Layer 5 of a small transformer language model trained on English Wikipedia (11 layers, counted from 0, width 64). Numbers have three digits each and are written without spaces.
A neuron adds its activation times its output weights to the MLP's output. To switch it off is to set its activation to zero at one token and run the rest of the model.

Output weights of the MLP neurons that the questions are about. A number n stands for (n - 500) times 0.00065.
n22: 069541555490334739317532850659598610577518273619337473664623351545373302489686555562330708426449671680821428512457431751452529197575637238550483417696403492400581438528734764348201388573504567
n23: 568759426689589491336443661513670703445436326371682622557472459518759365661346276766599548366369720521576624394256609394583514379332640414368683504854763441727531533411388732552552540585391508
n32: 577472586606597381404475550361337351578522670613511436752537462256401703556529466433517424447495437663346651231502503478463933417466691855333589646570505394322437513562265719410418556167421711
n33: 443428339350500149413220609514355614554491480581260458409947636204151644647705710325543450809520603399315515702574434780575391594679541544977580718660616663690308720260687356745692452658835534
n44: 631228797317635288403222309568466411549439769408462642650669378374241210476282618732597576556447623434395546454780303639652357536623677492419670369527595366495521580431557427452721429508604608
n49: 522731535521466471509440162435710354551590514723634689625702451517378460597490606578512322538537601787449368625274496449507582270441478494331318551237193617581948419546579785769624549475699805
n70: 600649392687328641372530610406250424407646399561266481527652565488740553533664441595607228463304508373441517364322443217312184287509375431549556592617411578560553409667252245345491597405287270
n79: 513634733669514541395472409564510520423343694541536211510466727612314330677654416597559553486533524413202410475154408736415371502542537639512554544493514613756387511479189488792622148507297460
n80: 521546311613444315294795548567545597597518620240514242445549543663424590389511568523413454540360631457405613417421596710427475531339424554552677545291407269458507772214822845633381614581389327
n85: 523548536573555669792463684544326728458497537685474425400532364347568806563769339507503286581440586195529263248367656559631424746679416708401594535466620606591606682589581464480472588581558600
n89: 614289444721663929452394498384357507516383523632777500526456330692597456527699501350470362391659431443549467418513519484442517410356613336435694659547625556438425463548546503377377337529528615
n110: 541505365571451598495428241473401491398520526590710518654492544606333377649488453494612485531395528465424515566460508681491446309404471555360629694531579536409426178736720521512664420307508466
n135: 421707478653645617599421623761793301659534665499672616616560439506477423496371273589591455530295632622597526228546401398570604232592698753357143280437412510483486468644534680685601533371476919
n146: 259739404512473022592331607699547545527497665551498218395758602630443639449633576184357551526452570371307374689565505679657501422394431440577419680531491628565322521763504417476560622349502503
n164: 420487536473631662394695720386427579676749461395603534368314456498424409549457787426212517654453432632357482364651412621433475466662227643490351286554413336407321506458324447552395429660442335
n182: 563383383564512741440399562673338545547716581524457493351364532523672807418540416586552297591417587575270466576628621615759549511686572579343583289534460504373399547406232581562565495642384571

Each question names a token from some text and the token that comes next. It shows the activations a of the neurons there, in the order above. A number n stands for (n - 500) times 0.013.

Then comes g, the gradient of the next token's log-probability with respect to the MLP's output, scaled to length 1. A neuron's effect is roughly proportional to its activation times (output weights . g). A number n stands for (n - 500) times 0.0011.

"\n", then "H"
a: 427509500492501499504518470505502507507506500501
g: 500428530546717555704600362468597598463594519646535505408507529357377399615331531451610489247468540355517422452554528499509333397479492369369377698167338700518479370344611519417652559368474645
Which neuron, switched off, lowers the next token's probability most? n22

" Atlanta", then ","
a: 486493522499503510483507512652509469498479490739
g: 808489397616521707662349432494370611611532498567421533556738453302547276417476559320473245478422488513353427528523513608566468619338601642413523545544494380367460419486511539459787436491504670
Which neuron, switched off, lowers the next token's probability most? n182

"led", then " them"
a: 494496466501508508364454514464504479499494521481
g: 595463365628419659469577598517561586532514648637756485612665518506387663410463481345509732682524332496413466407485570633504753346387527373561661245349557447609432564523505356363472443642497363
Which neuron, switched off, lowers the next token's probability most? n70

" monument", then "al"
a: 495498518502522483347502504449509443509502500497
g: 460537796539437737508599448493371402312412544506655649608485433451669488414459392365481554340576706368410578600568598356668552561421636712376434499288551403447518379330630524534679399600485571
Which neuron, switched off, lowers the next token's probability most? n70

"track", then " album"
a: 493500509511400535491501500564459483507502527542
g: 392710585447513368488493237435561563223425533656542482533481557398521503517636396451336547526242734392289597612469514262423410501559513561481486438579488560423610491364542405643472558510347206
Which two neurons, each switched off alone, lower its probability most, in order? n89, n44

"p", then "ic"
a: 490502496499449486516510492506539492504497523501
g: 420278634651641619465302289617402480406582516416407445593543429482491477496620622404474533464592362330439634533337522321515425498430572541625524292414555530591472467822592552446286380641276596
Which neuron, switched off, lowers the next token's probability most? n89

"9", then "2"
a: 497632657507514518497369503499493490496503501537
g: 685597640277588523450510479371442400576596545513514474554560220560596663572509480683568553631452436364493724567842340599537503631391303578474473370252465499363496426481546618374613530521535575
Which neuron, switched off, raises the next token's probability most? n23

"if", then "s"
a: 480496444502500501514496498502499514483465511501
g: 558653239467392348619419379280588675598651343405368479453543732508533479420693448520469381692487489758467434313586363690529426383510574518649473416530384557620705543370500450516587505466466499
Which neuron, switched off, lowers the next token's probability most? n32

"ing", then " and"
a: 498496493506514644490482493502498469493491505524
g: 444441555581637472372311450526797488361575548460517323395727495659409397420582558418496274395563569375571544530408365346421636363300404449386530495468572415557614401497596420322607284429582287
Which neuron, switched off, lowers the next token's probability most? n49

" create", then " its"
a: 485501464521503528556534496476434455515499458510
g: 592408473744463399530633510452410500411433500516747751525417288648557619389524544292534622483488543496751426648617619533625589510477635533363547336390480428530456553636578371360247567477497301
Which neuron, switched off, raises the next token's probability most? n89

"v", then "ing"
a: 502500488518511494519499506480489437482504532501
g: 553548500431520493396453396326492705422626525448466528309753476446409392467670488433592608483732554499579697611302605565507393642539558466442345464558495459493682590436393563325462310816475289
Which neuron, switched off, lowers the next token's probability most? n110

" (", then "P"
a: 526499503516500500489490506497510530449477501500
g: 443482703560611446532512661524565496519503416479454378527355482604436409511503558282761618307659425488404345471461643627410570617445574569787800559308543377632447309513538515630396432395524622
Which neuron, switched off, lowers the next token's probability most? n135

" one", then " face"
a: 487496501510506505467500399504496595489506501500
g: 430401523313357502489547330432682433489614489489450345488515519851483501400265470442381285615367754394370477426368510562656588259453621408604414427461475493472434482515468560662463610349502652
Which neuron, switched off, raises the next token's probability most? n80

"S", then "pi"
a: 470504500346511501497489505499502517500416518507
g: 489535649619331456613521650601459422446581491451524478444515798672343399498586459325445796660510320633684532357646449432462327321539487601464566666384487476392331692585403486461472632527428466
Which neuron, switched off, raises the next token's probability most? n146

"An", then "other"
a: 494499516532528502523540506496513458510539506501
g: 579786601472531422432312563432503680398360557606688440397428413366429539537719464527437680522579589514583300547354590597610657376547346522514540440278554756414639358450592574418561355594497387
Which two neurons, each switched off alone, lower its probability most, in order? n79, n146

" this", then " period"
a: 479516497518506497441485442493499283507501495500
g: 336460593540470638658338650513509479487589392351535683481506449485661655666406753470657503527571532504634571440351535692488439369630475637387313442663624456562627513572428475457782386547750543
Which neuron, switched off, lowers the next token's probability most? n80

"K", then "IT"
a: 364501509350500503495515497477503522484447551504
g: 532473306479517624540688525583492290598604600567475353455655557271548664463536609446555640385315343612744603587479427583370472559573516370623488634193486373455593652645684516494468481617420463
Which neuron, switched off, raises the next token's probability most? n22

";", then " |"
a: 491502507515510500478500501491515560499508506501
g: 561322452601660744485558442577341631560270486302436325320488447750573494253334531438541395433569366537500475417427444576501462537329594538409590493349443399625710516554565511368734516479606492
Which neuron, switched off, lowers the next token's probability most? n89

" spent", then " time"
a: 503502513536499495507484507309519521497502500506
g: 543580380352622429629476515797549515396685453473413513537470582583564553531383539649627587360518134443462452379504711561537492133586695571449351520457532478409494442607497594426574498629482381
Which neuron, switched off, lowers the next token's probability most? n85

" N", then "SU"
a: 377501508170497489516491472466502560496098547506
g: 634469235523337541585722429438660369370246614575334397476571466321538535483379466448640394450471390543712525392468407634587320474530461440553245712362617476498438587416545498418343536565629451
Which neuron, switched off, lowers the next token's probability most? n146

" cross", then " on"
a: 491500588504507598499547492404508499503497589500
g: 615440302477545520497457522564555539380472381481694667433336508486338365609568565441459656403580319695565495607712422381509543580430329590627384471633615630551569513761271337313592525345611444
Which neuron, switched off, lowers the next token's probability most? n85

" claims", then " to"
a: 498508520511516495453406501438491443502497479495
g: 423685450627699562478448502507676410320409353495509312471602530535556376457536327401618265552469603496443497637606578347464633311142490483537696537629511502537606399400268532400414514376516470
Which neuron, switched off, lowers the next token's probability most? n85

"ic", then "/"
a: 491503502509496501504500503489501469501533523534
g: 566558392525683256482416474364810561493394486436487588419607419256648505399757389576574496525530416534503525479554405470629636671531532447491656439446442554497390525235346512339326551322357403
Which neuron, switched off, lowers the next token's probability most? n110

" with", then " various"
a: 476491485519500624498505491445420497486491545510
g: 392312521477666432529371671277560631663442470495579377738570498474489420333622617450346433436471312520601548592634552335464556498343451716493572622511415454456634707269537537570257564570575576
Which neuron, switched off, raises the next token's probability most? n89

"9", then "7"
a: 498728683503510509500451504501500483498503495558
g: 315516473722333598484465427469469537385344448440544597413410658425544474419391433495373446482529523822598422413275576411630588428489635601647579757445507582599506565761554563559267497494402310
Which neuron, switched off, lowers the next token's probability most? n23

" car", then "ved"
a: 473503466498506265484590513481491497501474530503
g: 488461469447544650545571578555200450088501467507361559579439327367412471579376466457361329404494639703520351583670482508309478720560539549451535696489532598489425588586616533563389555512607620
Which neuron, switched off, raises the next token's probability most? n79

"ship", then " of"
a: 498531501503528501484477518510500503506490503525
g: 623422750360573498534442426543428537215594486568313474294283545482411281530371475450551566598522446561390579516752431565369327798571557455364444490503487438425434515327572664513489673581442456
Which neuron, switched off, lowers the next token's probability most? n44

"to", then "mo"
a: 472506412506454484495467489501500502476510469501
g: 555382582514341589709579513661326419609720531516541248648367559474463574440515443457655557432482598315573324377437328371472615386487293437233500595372531451341599352520486576501391590572328522
Which neuron, switched off, lowers the next token's probability most? n44

"|", then " In"
a: 511509511510500505487503500468486506484504499411
g: 570544646565520354426385753556480387522375579399737350573595504653319440542590549631491720458395429600290501500669420540524677447560559380684736517569655565541552516624429379574435547504552239
Which neuron, switched off, lowers the next token's probability most? n182

"s", then "."
a: 497491503517527495511433508490497399510505501502
g: 366695576655455626269609605655551405684514553544585410619693664630563632582420559392401635401566544534432451403600625526596637468522352414666384424383345495731585497738572486447431467612560314
Which neuron, switched off, raises the next token's probability most? n44

"s", then " from"
a: 496495515513527493518413518482495394512509508505
g: 535553382487571567376416636534629579381448430440452512502528519509766300405561534412511452427530518764508770674495423539470544557317308578408829327434593472692785546453472516441450513581454469
Which neuron, switched off, lowers the next token's probability most? n110

"Y", then " B"
a: 461506513827496500500496512499504537491510487492
g: 297425504349526389648420387442399411282745582541436570591384509615427657479391495539410452512421526526593548580749590347552184331424638563665586488494433563560572549295411498494350442322483335
Which neuron, switched off, lowers the next token's probability most? n33

" the", then " Michael"
a: 500509511509487500492491503497500483514486489494
g: 601540539461569307413592547414422555549401672445647343521496579382402295406404472525503563466590533600536649394569414283404608826586403510828546365510607565552460676378500436504330482662479689
Which neuron, switched off, lowers the next token's probability most? n110

",", then " which"
a: 488497555512501487471506514503513530497512502505
g: 657396465489382698508486580534427548474601568383831711474498546630599650144604471403534395547699424391631580599548526523396377368538536511250419510475481549543540419358609569359563661564431426
Which neuron, switched off, raises the next token's probability most? n32

"ate", then "ly"
a: 490499480500512596492491504497497499499491532496
g: 562623587609615742539516486456311462257552482371591542336459353378503740474306490626424197406510353329606439618618455616520589625369657592443518323339667475540430580431555434492473523488544545
Which neuron, switched off, raises the next token's probability most? n49

"co", then "t"
a: 488514502498537499509505513530501507527497500547
g: 597415428355438452611250318463611513605533467469433621631537495572664424579381437534710473566708614621405337583504459452377578448525701444543324564703449482312442555487446518542527766785364582
Which neuron, switched off, raises the next token's probability most? n85

" as", then " part"
a: 494497481502533501492495507502505502501498499500
g: 386429583565457598640618604436441533496413456452567505373300544398662339610348426432472239444407397449598523571356528568291370527387504242361370506526634655433559600579527583300413667239638461
Which neuron, switched off, raises the next token's probability most? n44

"IV", then "E"
a: 504500505681521489506506444500494497493498500508
g: 545496448601395606529660554716569478491638536685465420552526561502395559625545608698596752482543404418487249550463282456397511462377492738403603502366534289496809534348497468523519481538453733
Which neuron, switched off, raises the next token's probability most? n33

"s", then " became"
a: 494491498510519496524463503494499353510494500499
g: 590571432528454360684546568467490417306506515714525644445436361603446585463612492270569461633555674309408544615713699573413281425437436729639281521529616357430369545572386429464577560453576642
Which neuron, switched off, raises the next token's probability most? n110